Layer 4 of a small transformer language model trained on English Wikipedia (17 layers, counted from 0, width 64).
A neuron's activation on a vector x is SiLU(gate . x) times (in . x), where the dot is the dot product.

Input weights of the MLP neurons that the questions are about. A number n stands for (n - 128) times 0.0059.
n8 gate: 84, 113, 96, 140, 159, 54, 85, 129, 202, 77, 85, 164, 92, 84, 146, 174, 147, 116, 124, 109, 35, 106, 167, 194, 142, 117, 106, 146, 94, 128, 82, 121, 111, 171, 140, 176, 91, 134, 135, 109, 123, 145, 165, 108, 124, 152, 112, 113, 144, 113, 136, 147, 194, 163, 136, 136, 162, 109, 124, 148, 88, 112, 172, 118
n20 gate: 205, 136, 99, 150, 130, 84, 102, 89, 190, 112, 163, 133, 136, 144, 131, 130, 121, 118, 110, 160, 175, 137, 144, 103, 125, 82, 158, 102, 153, 182, 137, 72, 92, 81, 147, 120, 77, 112, 165, 64, 91, 147, 117, 92, 108, 125, 84, 95, 188, 157, 162, 125, 126, 146, 140, 116, 150, 134, 100, 201, 135, 155, 73, 168
n23 gate: 213, 171, 138, 151, 86, 145, 140, 99, 118, 95, 153, 183, 139, 126, 109, 113, 119, 115, 180, 108, 78, 61, 102, 108, 174, 82, 134, 148, 165, 147, 69, 150, 130, 161, 105, 125, 110, 78, 88, 93, 135, 194, 124, 136, 99, 131, 80, 157, 198, 159, 196, 120, 130, 130, 131, 116, 82, 142, 114, 170, 171, 128, 162, 139
n47 gate: 122, 88, 91, 130, 128, 158, 142, 95, 140, 109, 101, 160, 95, 72, 140, 184, 134, 174, 99, 89, 108, 130, 159, 160, 112, 112, 124, 125, 71, 161, 80, 159, 88, 131, 144, 132, 105, 104, 59, 94, 151, 193, 162, 77, 122, 141, 140, 113, 181, 119, 135, 174, 172, 64, 112, 151, 86, 166, 126, 127, 137, 132, 120, 145
n63 gate: 92, 108, 153, 154, 119, 65, 130, 105, 51, 111, 129, 131, 65, 116, 118, 155, 154, 149, 168, 103, 108, 139, 177, 95, 29, 169, 153, 134, 122, 85, 113, 180, 112, 120, 158, 94, 94, 120, 97, 137, 113, 107, 130, 100, 99, 166, 108, 125, 172, 81, 114, 140, 132, 165, 105, 156, 122, 95, 140, 135, 95, 66, 97, 104
n104 gate: 140, 112, 141, 140, 89, 143, 158, 78, 149, 111, 153, 101, 106, 166, 129, 172, 73, 143, 142, 96, 102, 125, 66, 156, 98, 143, 191, 104, 168, 108, 97, 130, 138, 145, 167, 90, 107, 119, 189, 52, 175, 195, 86, 119, 100, 56, 125, 120, 148, 111, 144, 183, 187, 112, 173, 163, 189, 151, 97, 148, 228, 131, 102, 159
n106 gate: 102, 150, 124, 161, 120, 82, 124, 176, 146, 80, 94, 175, 126, 129, 85, 107, 152, 180, 159, 127, 127, 101, 133, 178, 179, 83, 129, 123, 168, 142, 122, 101, 105, 144, 108, 45, 114, 164, 155, 78, 118, 107, 133, 170, 122, 121, 180, 87, 128, 97, 116, 125, 128, 82, 91, 106, 157, 120, 231, 141, 137, 76, 110, 83
n114 gate: 69, 101, 120, 156, 131, 117, 185, 106, 116, 152, 139, 90, 129, 141, 100, 101, 110, 189, 154, 65, 72, 153, 90, 122, 78, 130, 125, 158, 142, 149, 123, 161, 86, 165, 154, 106, 105, 69, 135, 119, 149, 179, 167, 80, 122, 107, 116, 193, 130, 137, 101, 117, 161, 165, 199, 96, 53, 156, 101, 74, 130, 139, 108, 103
n119 gate: 162, 128, 85, 117, 38, 146, 129, 141, 125, 106, 156, 123, 118, 118, 189, 117, 139, 113, 94, 110, 151, 99, 107, 113, 87, 155, 140, 85, 100, 134, 93, 127, 89, 140, 111, 145, 110, 44, 134, 115, 168, 141, 152, 71, 88, 122, 97, 87, 132, 140, 160, 65, 95, 145, 161, 143, 130, 128, 99, 81, 142, 117, 131, 150
n130 gate: 112, 164, 176, 180, 136, 141, 121, 116, 124, 101, 107, 187, 125, 100, 114, 135, 120, 164, 120, 191, 120, 69, 138, 117, 155, 141, 100, 116, 161, 152, 117, 140, 97, 107, 86, 132, 59, 124, 61, 110, 157, 217, 128, 127, 111, 143, 87, 112, 173, 134, 124, 129, 129, 123, 98, 97, 169, 164, 116, 108, 108, 109, 153, 156
n134 gate: 117, 151, 93, 128, 141, 184, 135, 97, 132, 87, 124, 138, 64, 128, 143, 143, 145, 144, 107, 130, 123, 207, 133, 154, 135, 155, 170, 141, 97, 74, 141, 128, 150, 106, 110, 112, 85, 58, 129, 89, 137, 145, 192, 88, 182, 114, 115, 114, 204, 152, 178, 91, 80, 81, 72, 81, 158, 169, 136, 145, 134, 96, 110, 144
n156 gate: 49, 119, 140, 118, 83, 155, 125, 127, 55, 184, 155, 142, 135, 118, 118, 56, 142, 73, 114, 104, 140, 137, 126, 142, 159, 145, 131, 146, 138, 129, 185, 93, 95, 145, 100, 144, 98, 115, 115, 203, 152, 114, 87, 116, 175, 124, 163, 117, 101, 117, 144, 132, 188, 179, 136, 104, 113, 153, 88, 112, 115, 182, 110, 56
n169 gate: 93, 145, 167, 123, 158, 130, 185, 115, 141, 89, 146, 107, 116, 127, 110, 85, 74, 127, 124, 188, 173, 195, 130, 132, 68, 152, 118, 71, 144, 137, 162, 146, 90, 186, 124, 97, 117, 103, 100, 129, 91, 77, 188, 158, 155, 101, 118, 180, 89, 160, 70, 118, 122, 209, 159, 77, 133, 152, 79, 125, 66, 135, 118, 159
n170 gate: 69, 168, 109, 149, 148, 86, 95, 93, 125, 60, 120, 146, 104, 94, 118, 130, 145, 131, 96, 164, 141, 149, 116, 144, 123, 185, 97, 134, 112, 156, 114, 121, 102, 109, 143, 138, 141, 93, 158, 201, 122, 79, 168, 151, 125, 89, 121, 154, 160, 105, 182, 85, 166, 91, 124, 104, 110, 92, 138, 139, 106, 157, 91, 195
n171 gate: 68, 152, 167, 160, 97, 133, 100, 137, 94, 96, 39, 141, 152, 221, 65, 89, 171, 104, 142, 130, 99, 111, 114, 134, 100, 147, 179, 166, 157, 104, 161, 154, 119, 169, 153, 77, 170, 89, 103, 145, 180, 138, 121, 124, 110, 124, 87, 142, 149, 103, 75, 160, 118, 186, 153, 136, 112, 84, 135, 89, 132, 124, 132, 162
n172 gate: 104, 78, 119, 102, 158, 127, 160, 124, 122, 109, 145, 136, 123, 131, 64, 100, 171, 109, 51, 162, 163, 126, 133, 152, 151, 152, 98, 181, 146, 186, 108, 196, 67, 191, 161, 98, 114, 94, 117, 120, 119, 156, 152, 148, 140, 133, 162, 164, 144, 132, 145, 126, 73, 83, 120, 107, 136, 187, 68, 166, 190, 153, 121, 168
n190 gate: 91, 103, 164, 93, 128, 135, 139, 110, 167, 49, 97, 133, 94, 138, 121, 69, 144, 142, 161, 123, 181, 85, 128, 179, 133, 156, 147, 117, 158, 154, 112, 98, 127, 101, 85, 119, 114, 207, 130, 96, 106, 142, 120, 190, 65, 145, 96, 120, 135, 160, 131, 123, 114, 88, 177, 101, 154, 89, 85, 132, 131, 142, 126, 50
n8 in: 60, 43, 152, 93, 167, 127, 158, 105, 106, 114, 170, 142, 107, 104, 70, 143, 108, 132, 95, 143, 49, 112, 174, 204, 120, 92, 139, 113, 93, 124, 119, 151, 90, 114, 98, 192, 145, 71, 115, 173, 141, 145, 115, 132, 154, 99, 111, 145, 127, 156, 96, 118, 172, 101, 96, 163, 153, 118, 107, 140, 95, 144, 136, 151
n20 in: 120, 161, 137, 101, 168, 123, 146, 106, 150, 158, 106, 176, 76, 120, 162, 97, 137, 91, 91, 120, 123, 114, 106, 104, 140, 126, 197, 146, 117, 133, 99, 112, 102, 138, 101, 119, 145, 73, 140, 193, 144, 134, 96, 153, 155, 125, 184, 68, 122, 164, 165, 163, 148, 188, 110, 211, 70, 141, 128, 125, 155, 127, 133, 155
n23 in: 110, 118, 131, 103, 91, 115, 120, 94, 149, 132, 156, 101, 74, 151, 147, 88, 136, 165, 169, 98, 100, 69, 123, 115, 170, 107, 200, 155, 187, 140, 79, 102, 150, 127, 176, 96, 128, 166, 125, 133, 102, 141, 103, 172, 117, 173, 71, 166, 143, 142, 186, 136, 120, 107, 94, 127, 69, 118, 89, 154, 161, 150, 118, 134
n47 in: 124, 115, 185, 108, 185, 127, 139, 62, 167, 147, 164, 125, 124, 133, 84, 185, 99, 115, 40, 93, 121, 177, 160, 127, 158, 138, 191, 133, 147, 144, 144, 110, 117, 147, 115, 149, 117, 120, 115, 128, 97, 145, 124, 154, 125, 100, 162, 122, 131, 122, 57, 120, 110, 127, 122, 227, 134, 178, 147, 142, 130, 124, 84, 175
n63 in: 148, 105, 136, 106, 133, 118, 146, 145, 137, 128, 139, 103, 202, 147, 107, 138, 112, 134, 149, 116, 156, 93, 145, 193, 78, 126, 169, 150, 200, 125, 127, 87, 99, 157, 77, 114, 129, 127, 125, 103, 97, 141, 111, 159, 146, 207, 111, 136, 144, 96, 104, 129, 176, 192, 138, 158, 159, 99, 168, 119, 159, 66, 181, 90
n104 in: 176, 159, 140, 116, 137, 78, 55, 159, 144, 152, 122, 62, 119, 171, 165, 145, 164, 136, 117, 157, 105, 153, 103, 105, 124, 177, 59, 128, 102, 133, 142, 138, 94, 115, 123, 84, 187, 130, 62, 170, 165, 119, 205, 109, 199, 136, 102, 137, 116, 126, 50, 109, 151, 105, 88, 98, 145, 122, 188, 128, 122, 103, 147, 95
n106 in: 152, 131, 144, 144, 59, 177, 177, 131, 156, 108, 150, 121, 169, 122, 136, 75, 158, 192, 125, 112, 129, 110, 141, 112, 106, 117, 118, 107, 91, 102, 151, 99, 132, 147, 148, 127, 124, 195, 160, 126, 91, 85, 99, 120, 213, 151, 131, 43, 127, 108, 128, 216, 135, 118, 107, 121, 143, 120, 134, 83, 62, 146, 174, 131
n114 in: 108, 130, 192, 104, 73, 198, 89, 100, 124, 98, 92, 117, 111, 110, 116, 208, 157, 121, 75, 167, 96, 136, 89, 178, 151, 89, 138, 94, 126, 124, 109, 126, 91, 109, 179, 164, 106, 149, 108, 139, 145, 149, 141, 73, 127, 140, 128, 105, 176, 153, 124, 116, 165, 106, 85, 169, 186, 119, 141, 142, 93, 140, 248, 152
n119 in: 140, 123, 181, 151, 164, 108, 130, 153, 107, 96, 74, 55, 186, 147, 117, 102, 86, 106, 140, 136, 123, 73, 158, 115, 155, 148, 108, 78, 194, 149, 130, 121, 176, 191, 132, 122, 155, 130, 126, 121, 122, 112, 86, 130, 100, 121, 127, 180, 132, 86, 104, 164, 89, 131, 113, 70, 107, 149, 73, 91, 120, 137, 129, 113
n130 in: 122, 148, 95, 123, 143, 149, 89, 142, 103, 125, 86, 183, 138, 115, 91, 127, 199, 134, 104, 152, 144, 120, 153, 115, 172, 80, 129, 76, 122, 131, 139, 127, 110, 117, 137, 168, 40, 158, 126, 107, 169, 199, 125, 167, 138, 102, 114, 120, 92, 83, 153, 107, 112, 158, 94, 123, 122, 105, 103, 131, 166, 138, 128, 111
n134 in: 148, 156, 148, 120, 148, 149, 190, 103, 132, 75, 141, 144, 99, 141, 217, 159, 151, 144, 143, 85, 152, 183, 133, 85, 133, 165, 145, 85, 94, 112, 106, 165, 126, 202, 146, 114, 143, 161, 112, 122, 71, 143, 173, 158, 138, 124, 63, 172, 131, 158, 150, 98, 115, 97, 90, 139, 90, 167, 116, 124, 129, 143, 155, 120
n156 in: 83, 95, 196, 142, 53, 140, 100, 154, 186, 170, 131, 141, 192, 99, 97, 166, 74, 150, 152, 127, 107, 185, 128, 151, 88, 123, 154, 118, 113, 111, 133, 106, 130, 101, 80, 125, 68, 152, 121, 118, 89, 103, 142, 186, 124, 111, 129, 91, 115, 149, 91, 165, 146, 84, 138, 161, 119, 87, 126, 125, 128, 79, 108, 76
n169 in: 107, 184, 152, 68, 156, 107, 88, 122, 188, 136, 97, 126, 148, 134, 119, 173, 124, 172, 73, 128, 94, 127, 115, 176, 151, 118, 86, 115, 172, 159, 178, 97, 103, 150, 92, 127, 119, 151, 138, 121, 85, 160, 102, 145, 95, 97, 162, 157, 136, 115, 152, 120, 97, 176, 160, 147, 195, 72, 111, 121, 242, 120, 80, 153
n170 in: 100, 116, 98, 177, 102, 141, 179, 125, 94, 161, 63, 101, 109, 153, 119, 147, 178, 169, 91, 132, 40, 132, 107, 124, 148, 105, 146, 161, 187, 139, 160, 104, 45, 75, 160, 121, 145, 162, 104, 165, 90, 132, 121, 165, 89, 136, 152, 169, 96, 130, 70, 116, 171, 131, 138, 181, 158, 107, 157, 83, 141, 188, 117, 142
n171 in: 108, 112, 136, 168, 107, 95, 69, 187, 114, 132, 151, 199, 120, 161, 101, 97, 164, 140, 110, 203, 127, 178, 129, 49, 152, 160, 135, 128, 11, 92, 152, 157, 142, 120, 143, 127, 92, 92, 130, 115, 125, 144, 105, 111, 93, 121, 125, 145, 166, 72, 132, 154, 130, 201, 169, 161, 127, 92, 159, 98, 137, 87, 144, 122
n172 in: 148, 154, 108, 134, 121, 102, 150, 109, 100, 154, 124, 129, 99, 143, 76, 125, 207, 149, 157, 96, 132, 89, 131, 115, 133, 132, 219, 159, 106, 187, 151, 87, 106, 102, 171, 128, 152, 148, 130, 192, 94, 124, 123, 148, 118, 110, 135, 150, 124, 121, 69, 123, 21, 136, 137, 109, 99, 103, 99, 116, 142, 121, 76, 95
n190 in: 112, 152, 150, 135, 83, 127, 160, 178, 167, 122, 117, 126, 182, 101, 116, 102, 155, 148, 144, 78, 135, 185, 128, 126, 77, 106, 134, 121, 136, 138, 126, 180, 135, 81, 114, 122, 139, 176, 173, 121, 99, 132, 143, 172, 138, 93, 106, 97, 191, 81, 97, 56, 130, 68, 45, 113, 106, 95, 119, 146, 158, 104, 125, 100

Each question shows a token from some text and the vector x that enters the MLP there. A number n stands for (n - 128) times 0.046.

" and": 103, 117, 82, 123, 167, 154, 144, 153, 136, 154, 156, 161, 144, 92, 146, 167, 111, 172, 147, 143, 137, 158, 126, 116, 120, 147, 127, 110, 130, 157, 21, 166, 172, 124, 136, 97, 150, 171, 145, 150, 117, 125, 85, 144, 142, 170, 132, 152, 165, 193, 121, 149, 99, 139, 123, 122, 133, 149, 152, 84, 161, 171, 148, 64
The most active neuron and its activation: n190, at about 0.86

"ot": 158, 165, 136, 125, 155, 183, 112, 122, 142, 160, 107, 76, 82, 134, 146, 164, 115, 110, 97, 119, 145, 54, 141, 105, 139, 139, 149, 142, 114, 122, 102, 154, 170, 140, 71, 123, 131, 91, 147, 149, 156, 98, 118, 104, 148, 134, 166, 178, 141, 154, 122, 143, 139, 190, 92, 108, 153, 118, 193, 110, 169, 143, 185, 134
The most active neuron and its activation: n156, at about 1

"N": 95, 150, 79, 112, 186, 166, 112, 171, 122, 141, 180, 179, 143, 146, 132, 185, 105, 158, 119, 106, 139, 110, 85, 156, 125, 113, 94, 110, 113, 107, 86, 101, 186, 116, 135, 125, 181, 167, 159, 154, 112, 149, 135, 131, 67, 174, 112, 141, 131, 125, 134, 108, 128, 141, 72, 112, 112, 92, 121, 151, 99, 125, 88, 93
The most active neuron and its activation: n190, at about 1.1

"ins": 110, 156, 139, 150, 144, 166, 163, 176, 144, 176, 149, 75, 123, 143, 173, 155, 79, 145, 137, 95, 148, 108, 98, 108, 151, 162, 144, 114, 135, 76, 137, 156, 157, 78, 128, 142, 147, 158, 109, 160, 105, 118, 110, 121, 160, 123, 188, 138, 182, 204, 125, 150, 92, 149, 123, 93, 110, 119, 184, 134, 142, 143, 160, 131
Which two neurons fire most, strongest first? n134, n130

"ure": 102, 117, 122, 157, 125, 161, 173, 130, 154, 119, 117, 129, 128, 110, 109, 177, 119, 150, 169, 104, 177, 140, 123, 104, 148, 194, 118, 101, 138, 141, 173, 107, 131, 159, 117, 118, 160, 103, 146, 151, 101, 125, 99, 96, 127, 137, 168, 171, 185, 152, 124, 133, 58, 138, 107, 99, 130, 117, 167, 101, 174, 181, 147, 99
The three highest activations, in order: n134, n172, n169

"\n": 134, 192, 91, 170, 123, 163, 98, 138, 127, 98, 140, 169, 153, 140, 94, 185, 122, 165, 110, 121, 134, 119, 169, 67, 157, 87, 135, 109, 82, 125, 100, 149, 167, 119, 117, 144, 125, 116, 163, 176, 163, 68, 109, 127, 119, 119, 180, 173, 131, 157, 118, 146, 106, 119, 108, 177, 127, 112, 139, 106, 139, 112, 142, 139
The neuron with the highest activation: n63

"s": 118, 119, 150, 154, 204, 171, 133, 142, 130, 123, 159, 174, 162, 146, 178, 176, 130, 175, 96, 125, 126, 113, 110, 116, 102, 172, 127, 104, 97, 141, 122, 119, 108, 116, 127, 153, 123, 181, 141, 149, 136, 178, 78, 123, 147, 130, 161, 162, 175, 159, 115, 187, 99, 189, 115, 121, 97, 136, 161, 124, 148, 141, 151, 141
Which two neurons fire most, strongest first? n47, n130

"c": 181, 147, 124, 147, 126, 154, 159, 166, 110, 153, 174, 68, 146, 116, 150, 174, 97, 137, 137, 127, 113, 103, 99, 122, 54, 164, 111, 168, 135, 154, 90, 149, 147, 141, 146, 100, 130, 146, 125, 156, 153, 64, 136, 177, 160, 111, 195, 164, 170, 135, 116, 117, 155, 148, 101, 172, 130, 115, 147, 151, 146, 153, 108, 155
The neuron with the highest activation: n104

"son": 144, 102, 133, 131, 209, 158, 156, 140, 157, 90, 117, 109, 135, 123, 148, 155, 122, 131, 86, 98, 153, 72, 100, 131, 137, 131, 122, 81, 132, 75, 145, 170, 153, 129, 134, 140, 110, 105, 126, 191, 112, 136, 131, 86, 160, 169, 154, 163, 156, 184, 131, 141, 110, 151, 107, 101, 97, 63, 168, 134, 109, 153, 150, 168
The neuron with the highest activation: n134

"ai": 156, 130, 106, 107, 114, 115, 137, 203, 97, 146, 145, 85, 172, 75, 178, 162, 128, 132, 102, 96, 146, 115, 128, 138, 134, 111, 141, 92, 151, 129, 115, 127, 138, 86, 152, 91, 157, 92, 109, 147, 112, 60, 123, 96, 126, 116, 178, 160, 175, 209, 109, 148, 122, 140, 111, 149, 129, 112, 174, 127, 108, 199, 140, 128
The neuron with the highest activation: n119

"our": 112, 99, 117, 111, 136, 168, 181, 143, 173, 119, 124, 162, 113, 101, 116, 161, 94, 53, 68, 124, 121, 106, 157, 118, 113, 104, 132, 130, 161, 174, 169, 168, 117, 139, 143, 144, 124, 209, 138, 148, 127, 66, 116, 103, 136, 154, 152, 153, 144, 139, 132, 111, 96, 138, 100, 126, 181, 57, 175, 123, 138, 202, 136, 167
The neuron with the highest activation: n170

"hed": 127, 86, 147, 93, 139, 148, 154, 168, 132, 113, 157, 93, 177, 150, 113, 166, 70, 136, 152, 105, 143, 113, 140, 131, 144, 89, 177, 117, 159, 191, 98, 170, 150, 119, 111, 133, 166, 218, 130, 145, 146, 130, 83, 112, 179, 156, 172, 148, 167, 161, 108, 144, 139, 106, 116, 81, 125, 122, 156, 107, 178, 151, 127, 129
The three highest activations, in order: n190, n106, n171

" design": 134, 117, 72, 132, 95, 168, 167, 161, 158, 86, 106, 153, 84, 133, 142, 165, 101, 117, 140, 118, 134, 109, 118, 91, 143, 126, 140, 89, 99, 152, 144, 150, 199, 110, 115, 119, 141, 107, 156, 149, 153, 117, 101, 66, 189, 154, 146, 158, 158, 172, 117, 157, 82, 146, 115, 98, 146, 89, 208, 125, 140, 171, 121, 133
The most active neuron and its activation: n134, at about 1.2

" pre": 88, 136, 101, 145, 144, 172, 148, 148, 73, 95, 130, 145, 109, 129, 132, 164, 112, 178, 166, 154, 137, 134, 116, 66, 130, 115, 80, 92, 96, 171, 127, 113, 165, 127, 103, 67, 160, 194, 137, 162, 100, 133, 117, 75, 88, 182, 131, 131, 131, 137, 138, 130, 72, 147, 172, 62, 98, 108, 135, 140, 86, 170, 156, 108
The neuron with the highest activation: n47

"im": 154, 121, 99, 59, 140, 171, 103, 145, 152, 138, 155, 103, 61, 139, 165, 163, 72, 110, 202, 80, 123, 112, 146, 142, 158, 148, 110, 124, 113, 148, 152, 153, 188, 135, 155, 65, 109, 148, 157, 141, 115, 143, 113, 103, 143, 112, 157, 99, 163, 161, 87, 102, 123, 187, 112, 151, 97, 98, 180, 93, 137, 152, 116, 134
The most active neuron and its activation: n104, at about 1.5

" the": 95, 159, 124, 164, 141, 162, 103, 182, 108, 125, 134, 152, 119, 74, 109, 173, 124, 123, 116, 132, 136, 137, 144, 84, 123, 105, 173, 109, 162, 158, 125, 152, 164, 118, 121, 116, 151, 143, 153, 171, 142, 202, 65, 110, 128, 172, 145, 168, 161, 147, 93, 130, 102, 184, 114, 122, 157, 108, 128, 106, 108, 128, 151, 92
The three highest activations, in order: n130, n171, n63

"ounc": 134, 92, 96, 166, 134, 174, 155, 205, 115, 122, 169, 115, 152, 134, 158, 152, 80, 71, 101, 149, 146, 97, 115, 126, 95, 119, 98, 35, 113, 183, 184, 127, 138, 131, 133, 156, 98, 152, 158, 163, 163, 124, 132, 168, 130, 138, 117, 123, 146, 184, 117, 136, 90, 108, 76, 104, 149, 83, 167, 144, 138, 160, 133, 128
The neuron with the highest activation: n119

"res": 89, 125, 138, 126, 214, 184, 170, 169, 108, 150, 104, 127, 127, 143, 205, 159, 40, 139, 98, 146, 114, 101, 113, 106, 79, 184, 113, 133, 136, 145, 170, 122, 171, 117, 147, 168, 110, 162, 125, 144, 117, 133, 103, 102, 83, 149, 127, 142, 167, 148, 104, 156, 99, 136, 115, 73, 115, 121, 159, 143, 161, 128, 132, 119
The most active neuron and its activation: n169, at about 1.1

"ent": 160, 162, 139, 136, 155, 157, 145, 152, 169, 132, 123, 95, 97, 136, 136, 171, 82, 119, 158, 141, 142, 94, 130, 124, 112, 131, 186, 108, 175, 128, 77, 208, 138, 132, 130, 133, 163, 120, 123, 155, 103, 90, 121, 83, 197, 117, 196, 130, 163, 147, 78, 120, 108, 161, 117, 98, 126, 112, 156, 136, 173, 166, 135, 164
The neuron with the highest activation: n104

"z": 151, 141, 113, 117, 154, 211, 161, 182, 121, 122, 186, 132, 153, 169, 171, 157, 86, 134, 136, 69, 158, 146, 169, 163, 88, 111, 72, 62, 115, 104, 127, 127, 81, 127, 166, 137, 135, 130, 148, 172, 132, 154, 154, 167, 116, 154, 142, 89, 157, 135, 143, 116, 95, 142, 89, 139, 113, 75, 143, 121, 122, 140, 135, 157
The neuron with the highest activation: n134

" s": 104, 132, 115, 140, 148, 184, 128, 163, 104, 146, 141, 140, 128, 144, 135, 167, 126, 170, 98, 138, 132, 87, 80, 133, 64, 119, 101, 100, 131, 157, 114, 117, 161, 85, 52, 112, 169, 217, 160, 168, 145, 165, 95, 143, 145, 114, 131, 189, 156, 171, 125, 158, 97, 149, 128, 137, 95, 86, 120, 126, 95, 124, 121, 154
The neuron with the highest activation: n190

"emb": 155, 94, 106, 89, 132, 184, 138, 160, 107, 96, 172, 89, 133, 147, 132, 184, 64, 154, 170, 88, 126, 144, 106, 120, 65, 91, 124, 90, 146, 157, 110, 98, 140, 132, 98, 128, 106, 96, 170, 129, 155, 136, 152, 115, 103, 147, 135, 157, 114, 138, 142, 165, 120, 193, 79, 121, 143, 120, 152, 122, 120, 140, 170, 182
Which two neurons fire most, strongest first? n114, n119

"==": 124, 163, 113, 117, 172, 131, 181, 124, 149, 180, 119, 118, 189, 175, 151, 157, 110, 198, 197, 124, 113, 137, 124, 67, 105, 134, 151, 82, 106, 133, 128, 154, 156, 99, 80, 136, 121, 115, 149, 166, 145, 139, 118, 120, 117, 140, 160, 199, 124, 174, 70, 91, 76, 164, 137, 135, 104, 93, 124, 94, 156, 159, 100, 106
The neuron with the highest activation: n169

" as": 96, 149, 101, 168, 143, 162, 117, 145, 126, 188, 139, 172, 119, 148, 143, 169, 87, 139, 158, 153, 129, 137, 148, 80, 116, 115, 103, 57, 85, 152, 57, 151, 174, 109, 151, 143, 168, 173, 125, 158, 146, 119, 75, 89, 115, 154, 139, 136, 171, 145, 124, 145, 89, 148, 133, 92, 144, 109, 149, 142, 142, 152, 177, 140
The neuron with the highest activation: n170

" He": 91, 92, 117, 129, 131, 159, 147, 184, 171, 151, 109, 171, 149, 90, 114, 182, 161, 159, 125, 120, 139, 130, 116, 143, 143, 137, 82, 82, 123, 131, 32, 120, 141, 140, 138, 130, 101, 120, 167, 187, 118, 104, 122, 133, 107, 122, 125, 164, 146, 148, 120, 134, 88, 122, 124, 139, 119, 63, 161, 124, 132, 135, 99, 117
The three highest activations, in order: n8, n170, n190

" three": 140, 97, 124, 118, 137, 125, 140, 145, 186, 130, 123, 188, 145, 131, 133, 178, 108, 115, 88, 135, 144, 129, 95, 100, 138, 111, 143, 126, 130, 140, 68, 129, 169, 135, 115, 98, 148, 122, 142, 138, 146, 141, 74, 53, 144, 144, 155, 177, 169, 192, 130, 136, 60, 160, 133, 113, 124, 82, 148, 129, 123, 167, 141, 132
The most active neuron and its activation: n20, at about 5.4

" than": 111, 113, 105, 117, 164, 176, 118, 140, 118, 146, 121, 155, 174, 122, 124, 171, 76, 136, 169, 163, 132, 162, 108, 111, 137, 139, 110, 91, 153, 166, 89, 113, 146, 158, 120, 108, 195, 191, 157, 136, 133, 140, 79, 84, 179, 163, 127, 127, 189, 162, 151, 155, 116, 136, 129, 96, 148, 142, 159, 101, 153, 155, 157, 123
The neuron with the highest activation: n172

" Reg": 154, 157, 127, 102, 135, 141, 149, 204, 167, 167, 180, 102, 83, 134, 165, 174, 115, 156, 113, 136, 153, 106, 111, 86, 125, 104, 95, 86, 151, 167, 80, 149, 152, 115, 113, 123, 154, 208, 117, 163, 159, 183, 124, 131, 147, 140, 115, 89, 127, 182, 108, 158, 125, 132, 114, 109, 147, 91, 143, 110, 147, 181, 114, 142
The neuron with the highest activation: n104

"ab": 144, 82, 109, 129, 138, 126, 161, 157, 116, 112, 119, 109, 145, 188, 99, 180, 92, 139, 176, 121, 118, 120, 127, 122, 142, 163, 152, 95, 175, 150, 100, 111, 121, 119, 140, 124, 130, 170, 121, 164, 147, 162, 142, 156, 163, 150, 153, 152, 142, 195, 94, 129, 151, 168, 99, 109, 168, 86, 147, 95, 150, 164, 141, 241
The neuron with the highest activation: n104

" P": 143, 138, 113, 122, 127, 170, 123, 176, 155, 149, 190, 164, 94, 149, 121, 198, 123, 108, 136, 124, 127, 71, 118, 143, 111, 87, 94, 114, 122, 153, 88, 124, 167, 137, 95, 87, 174, 151, 138, 158, 150, 175, 113, 124, 138, 142, 129, 150, 114, 145, 102, 129, 113, 130, 88, 149, 102, 111, 106, 125, 110, 164, 131, 95
The neuron with the highest activation: n23

"ary": 147, 103, 128, 133, 105, 118, 124, 159, 150, 145, 134, 100, 152, 117, 108, 181, 109, 141, 78, 115, 138, 123, 127, 92, 161, 188, 166, 74, 129, 126, 114, 139, 138, 130, 142, 129, 176, 69, 134, 148, 105, 117, 109, 102, 187, 179, 172, 142, 177, 166, 93, 136, 78, 136, 159, 104, 118, 122, 158, 125, 158, 186, 171, 101
The three highest activations, in order: n119, n172, n130

"–": 127, 112, 73, 123, 157, 122, 131, 182, 137, 163, 107, 154, 123, 155, 166, 181, 130, 130, 159, 82, 147, 152, 122, 123, 132, 143, 91, 127, 143, 158, 119, 168, 175, 53, 74, 94, 139, 100, 152, 131, 162, 71, 103, 131, 130, 109, 161, 150, 135, 187, 76, 112, 96, 115, 118, 140, 126, 104, 158, 128, 131, 178, 157, 140
The neuron with the highest activation: n114

")": 108, 108, 96, 128, 184, 147, 112, 143, 142, 167, 135, 146, 132, 118, 182, 165, 136, 186, 144, 103, 139, 120, 129, 88, 120, 106, 128, 81, 135, 127, 116, 146, 171, 103, 95, 131, 122, 93, 155, 193, 154, 55, 73, 136, 195, 129, 152, 138, 140, 125, 98, 156, 116, 137, 96, 162, 103, 100, 138, 105, 180, 159, 138, 126
The neuron with the highest activation: n114

"ine": 172, 121, 98, 148, 138, 161, 135, 147, 142, 113, 112, 157, 133, 156, 150, 150, 105, 115, 95, 111, 168, 55, 121, 117, 135, 80, 112, 148, 116, 128, 134, 162, 186, 93, 115, 141, 78, 105, 109, 148, 106, 70, 109, 92, 148, 164, 127, 186, 171, 167, 116, 124, 88, 120, 96, 116, 125, 86, 161, 120, 132, 209, 144, 109
The neuron with the highest activation: n23

"ational": 113, 138, 72, 180, 137, 114, 168, 168, 158, 112, 133, 165, 133, 81, 129, 172, 116, 100, 128, 154, 154, 95, 101, 101, 154, 138, 132, 108, 129, 136, 111, 103, 164, 120, 131, 182, 137, 78, 152, 144, 133, 100, 107, 107, 126, 159, 156, 170, 182, 143, 54, 127, 110, 130, 150, 122, 144, 90, 171, 137, 152, 186, 135, 160
The neuron with the highest activation: n170

" def": 137, 125, 73, 111, 118, 192, 118, 163, 77, 160, 116, 146, 121, 135, 108, 173, 73, 144, 122, 171, 132, 90, 91, 96, 140, 170, 119, 26, 103, 142, 106, 130, 151, 124, 102, 153, 189, 148, 174, 157, 181, 120, 145, 116, 121, 150, 117, 129, 137, 171, 103, 147, 109, 142, 124, 120, 110, 95, 130, 156, 137, 148, 178, 103
The most active neuron and its activation: n119, at about 2.1

" in": 126, 153, 86, 129, 171, 136, 115, 132, 107, 166, 154, 138, 168, 105, 149, 172, 98, 138, 138, 154, 130, 158, 112, 104, 108, 107, 100, 92, 84, 178, 117, 130, 168, 129, 106, 94, 216, 146, 132, 152, 132, 132, 84, 65, 146, 190, 166, 140, 137, 157, 100, 143, 111, 138, 121, 133, 151, 111, 189, 105, 112, 135, 188, 104
The three highest activations, in order: n130, n23, n156

"att": 125, 138, 147, 117, 132, 96, 179, 168, 63, 121, 176, 109, 120, 115, 107, 152, 99, 134, 133, 123, 198, 81, 119, 138, 108, 143, 68, 79, 137, 117, 126, 111, 147, 145, 104, 110, 96, 167, 202, 168, 168, 124, 146, 157, 134, 140, 138, 163, 151, 180, 122, 137, 96, 144, 125, 156, 158, 63, 141, 144, 130, 145, 180, 117
The most active neuron and its activation: n169, at about 1.5